Layer 2 of a small transformer language model trained on English Wikipedia (8 layers, counted from 0, width 128). Numbers have three digits each and are written without spaces.
A neuron adds its activation times its output weights to the MLP's output. To switch it off is to set its activation to zero at one token and run the rest of the model.

Output weights of the MLP neurons that the questions are about. A number n stands for (n - 500) times 0.0027.
n5: 516566415578525288504439659573621438414636643318368436470573424408574527530625522464531626536520490531506601466472350605609560563551618480699552411542631305358328200566372466513388620507744661820359593565310679485591483422504444607559413655741249462464561576562638537455620518428500514390693525437477461414520404359568497449572309565360523473327353363435593637470639605475371377538422
n14: 552504564558644537534685255604656411489587413292500398496398481572740472558516421475723671629326484500477596401474620721614410508549640628318692438418647496420530365500569520412449373361252477539403477534492489404536337427483313573335484366516739785343409711539255488669437768273551526349440451715610631402562557329527536429810426203393275372323477663586299282488610776584798547474577
n118: 510776543321425396685363600537373444500458471396636493553542394638557486267596523450316570552448583252560472422553507536542343524564351584416649500566587473402304390452665818428403672631567472465479466405737436536366648466500531497445405564364381526230345472278681567459445551256516460410550447522538756336455460378341528384420358554441514578734346552554500372500399583515533549378668
n192: 417686473488503533522631423467508477536504557545762293406475540515568404721561523440318363490423666329456507581483559289441353403443482640445469572364587598616500569689419550462566493256718625436407456431265480614599794538378566664402362599349728658531714465494454447500567573561767362591382420437430582396483439569446682423500633442622610661339328600260504665408378483601445726413633
n193: 506538437536516644588382633619333506463447426500697475682477434546487581758534535580588475418477323466609584413418472436519560480420574432570610614608541478387507376463404500425451370460380549479533606677345439376480168733318346519703547561575369476358532444613426399474451395698530560545476376653623464459408704275355419456600401603553343628351474474603533459762397441578350253635677
n198: 617500471443430414480616482281537453514416522667657530631581585652384365466638577469649464562522326462381475453515484617430339684583522384595654483422542557723694619570647538436371640630385451587589584547441374558453534718628617542477544503468384578657437552442484292194507520353426476397661420536401506568614700462482399447577540474451579269472539372654528512516367430483621491568331
n261: 135169565469450530635486603495526486391544317578662674773451296296485475549386425746615319364593602353561420381537753600431612413505615476557490518157627425543373620420453296443301490392402384571413419634598571578460198686510539600614881481600573628456145554329455057601739496419730574525445818845608687617335740260690694533424315288689293720706679437627334357361221573479984643807334
n264: 445551433479405586625456453266312532611562586592542646616497780470303469463272377456663493732500579546583528509623630362488359497438528474121500489616474545548563573361396625449402500463488396520482596534297411678765310527513387485686643389509431471543598393638575478524539494554537420379506529351472419473534530587542406573446558465454555578506580415599623535422549482421587438646516
n299: 335616576529786503442595485393749623379545582503163678506455313422526471407494470592521554696494619458472578542506557497414586465503390734604478417427305521444390647480460607481402618598427550349462380371485537506461529525301651438562548565611480470484565563403526633472352667441523535477503750808503528546374313536454497412342399408398412724420439578427417542565598481500426580370582
n311: 704726569555579252466350512466702074422520477544379422288653523504459594328467366442477576393355563391519716496500293336414352524550545597217395522383342380496478567671516764426480492354569651763654593325481671657492451402385432199519500367324359378584453604536672422571406413579489284546311450420552441519544658818469423550542504541613251418287535271517712349459568425706323448416516
n406: 569532464340575338634607581633467410422661316668481591438381580258562585665387478331431460580703466493386590635732327316468439549438527500838440429700389360407566541510500387519576512305566690437625426475507685436570337470565459463340419709524529408203493279696406699661610747638412650468398628548546425445417364478314695595448374520586489383301404538508611471500588201467842458576370
n508: 393364528444524416509556676295615505241564435526336428440599376326589479559497525497560392523506713369643417438412534595503561362598346567589472492451509559415390526536325435420520591750456408503517494544533579522538406486368583370454585514696416284442494645518515530474445571713436567494568586503331557728532489453568677506322379482601451432328542600587552481527442480394604523437533

Each question names a token from some text and the token that comes next. It shows the activations a of the neurons there, in the order above. A number n stands for (n - 500) times 0.013.

Then comes g, the gradient of the next token's log-probability with respect to the MLP's output, scaled to length 1. A neuron's effect is roughly proportional to its activation times (output weights . g). A number n stands for (n - 500) times 0.00073.

"'", then "E"
a: 500500500500500500500500500500500670
g: 486620529191433621371328616296380304471634427596569493421445386740742782546558378330744453379630479629620528451602413419615580364531333676317537238496527540614406690415517599643495568555178561400436340410529572434622430220388328411493607678606610370468483513682354625462517557425493559569507522626493593628571511419567553497642509684505543490488387456458631139526560607528553434412337
Switching off which neuron hurts the next token most? n508

" Monte", then "gi"
a: 500500500500500567500500500500500500
g: 409402522610459630351471363481488545539388335646625641586543445374479602430368485514413465634508443357233798453502527672752393416448495470555474580417642388464532565389294455383571504787661719493424620489588676551441341777540808635549522407387633533568459588398500184311587637540566473716361308386404349382546432610556469565777607596479358462373317348495576572417420292631513351515505
Switching off which neuron hurts the next token most? n198

" I", then "MA"
a: 579500500500500500500500500500500500
g: 443396548565414391444553522651533559530675521719480307390405542501488828497392591370579554603344534366691422547654586502507565670484426654285504522532565388458563375255533639692242676506471266505269612385423511523754370385523477657593601532448402287565707551668452389479566760382631368478697590381377577592299699365524554198430441287554462440537511534548617469421680511367459474324414
Switching off which neuron hurts the next token most? n5

" that", then " year"
a: 500651500500500500803500500500500500
g: 453544603571383424567510679446371589486348515389529248592295369556413633454433455427618469567457521224483709482569466492607558437285530843479436550432650461564342626474787675395372480554426505505499359437792532628599381478509536444614416664692320479535290636582428565487574594677793398465545574615627674256394586427529706392280397353645384539413410647572247463282484406456552438431563
Switching off which neuron hurts the next token most? n261

"gi", then ","
a: 500500500500500500500500555500500575
g: 585723518505688460584464618636556649492623468499585561396468355570634555613734612445514254249528593304582663327663386627311405576422367501540371552569427458484710453554516310548463572402406381521518572590536540436357450369284694414687631467429535502482439692607215450633101396474565545677290404546484442351459543540738599754416357529476475413516594411512582705664446364353338409352545
Switching off which neuron hurts the next token most? n508

" of", then " several"
a: 662500500500500500500500500500500627
g: 633645420223479395487487648400435354509402451389309332391452590542560561556240492259445576541506571335673686597711624678625253609640354663465436479279641123513464646622571603434335551605616478675215424451624540331415471498395591578518408381375658541706567499506562425498503428455490542605497714404461433386579709649490546472343510343591522552530524586461475630300663557761379431573463
Switching off which neuron hurts the next token most? n5

"M", then "aker"
a: 500500742500500500500500500500500500
g: 468512698655628451488378571438626343473655613592551440478540643521523552250611482299543335612534671568676462471512503425583488419626378510664527419278621526208238481608541537432521352642459584311735720619722461676337453342378543332501587393397525762435616369474481449702544549527523344171524496500566609259450435727606353405604391446286459529229541426586625395552456429542610589533430
Switching off which neuron hurts the next token most? n118

" Cardinal", then " Prot"
a: 500500500500500500500585500500500500
g: 582523692633462423658452288478430477444317562259451568477428451543592522542423401405466404471276519436557352673723564685399512599553270271531562528542577616752571453490398587545482468254682573656460433354548403441612465249286381573597410600747225550711612380443587497341679395453520529578567286504517604518800458664583363566512440556661366754439386292551631377367555409604630569492435
Switching off which neuron hurts the next token most? n264

" an", then " ag"
a: 555500500500500500500500500500500500
g: 436410599669432671475581542495423486383570651563647773463541587643561653497556530614537267229468427617353517564247569355460514638486434608490427387577458572598344472690589367365683570303500451302608490350468440617300448535492367388742581430637500746238412551575338673593610634340416476411392577342684380605555514533541412369257477559407632460445363373359454386454607447441711566549860
Which neuron, switched off, raises the next token's probability most? n5

"ious", then " out"
a: 500500500500500500500500500500500724
g: 432335414540406593369585455500695643333541509520579773249367534604663427387673720693310574445456461396413445403496679323602314493686318430610558639583448651572321658455458537477486386447487737249736422378612232656407411762314434561693491337603494537221448469520489598437412506392445477357457642533597593374646547677492357590620652457414472608479594522341553357435627626443382507514497
Which neuron, switched off, raises the next token's probability most? n508

" manufacturer", then "s"
a: 500500500500500500500571500500500500
g: 471260571613357500511438488718635546412573417492552577496504572267391376330418527452632704398363631650554514384623562415506559498587416433487508506467433617759347236261487768598249556631640420552363575405519553598769540579594527248495353495413515456550301508372707383439740538735277440474572537569535405509418474648448575469476356359477401497644602674469505657654425407363710189474620
Switching off which neuron hurts the next token most? n264

" Navy", then " Pier"
a: 500500500620500500500500500500500500
g: 520725358502440595425401510417238335427270593319582258372476601722561567357503420522250352376363694572429498592465519410484661655444515259559386489534627645568490461645579572465481406497584706641283435875586304503393565194600500537619592653480438545312607501498356383404664487506520406526233314454635525512542702599583426586749558620422554557521571463666470522323654567519528490502474
Switching off which neuron hurts the next token most? n192

"s", then " My"
a: 500500500603500500500500500500500621
g: 796397495846502505585526577348316516552454600352669566276382379513429661726542668502597364411565472335468409512472624488615557541683440352544464402596762328615484538560357525613382315466526598687373318591557635417662596484557575563474571488386461636570474374669282497368575345426358423439505353596266456653512535518706854444327436520623389473479573346265493468282532388662482518477375
Switching off which neuron hurts the next token most? n192

"lla", then " suburb"
a: 500500500500606500500549500500500909
g: 379468415494722583697299658674460324526727507402594601416657650683392344562330476463602502467519294635284425508515745565397558395220391386558388574476448431662390521483529513684567258556412408508530347357374646435465571506338503407650518416462475454518477543419346683625413373513528511539548446609682727574491598262578539713510536655625833612378554420554263366362328433568599323442651
Switching off which neuron hurts the next token most? n193

" The", then " Man"
a: 500500500500500500500500869500500500
g: 663679563453539614480585615383319371289261544292503379369269564469718760475582407528494379294428447350726425551382528630435475657480616597557439405821456429380511590638574447347654476359264368403472588622599423604440388359578475702386525565422423462382502498490362342523429284514376567730568412568580324643633632603591392584572451528370486609429423631608409443595350521694547783702601
Which neuron, switched off, raises the next token's probability most? n299

" reported", then "."
a: 500500500500500500500565500500500703
g: 437272534544511639547514432585450458517509446406555409614705400291725628642603412316616477418582461478503491305524518485501454389471462557543537349466296593491748581420388278648547456557359497524268516477499311654744529585747538471346220536643411197538668723459291342502449633495510430438469603546630748399762375674581498270687468773661382481523456380456426501558451404504660574461399
Switching off which neuron hurts the next token most? n508

" cor", then "por"
a: 500500509599500500500531500500500600
g: 361446542664545484520391332480454493489603633648549502671614515776529695432332487327454256677534409619632259427422468333343457477492307312591513648518655581362329476486559516372756612610458235457680511627546551670582450526530691468388343567608503678471591503544495374616399639492492411342391466638314403551483465342251727531400372589260568579527696732364675484430396543492664530444284
Switching off which neuron hurts the next token most? n508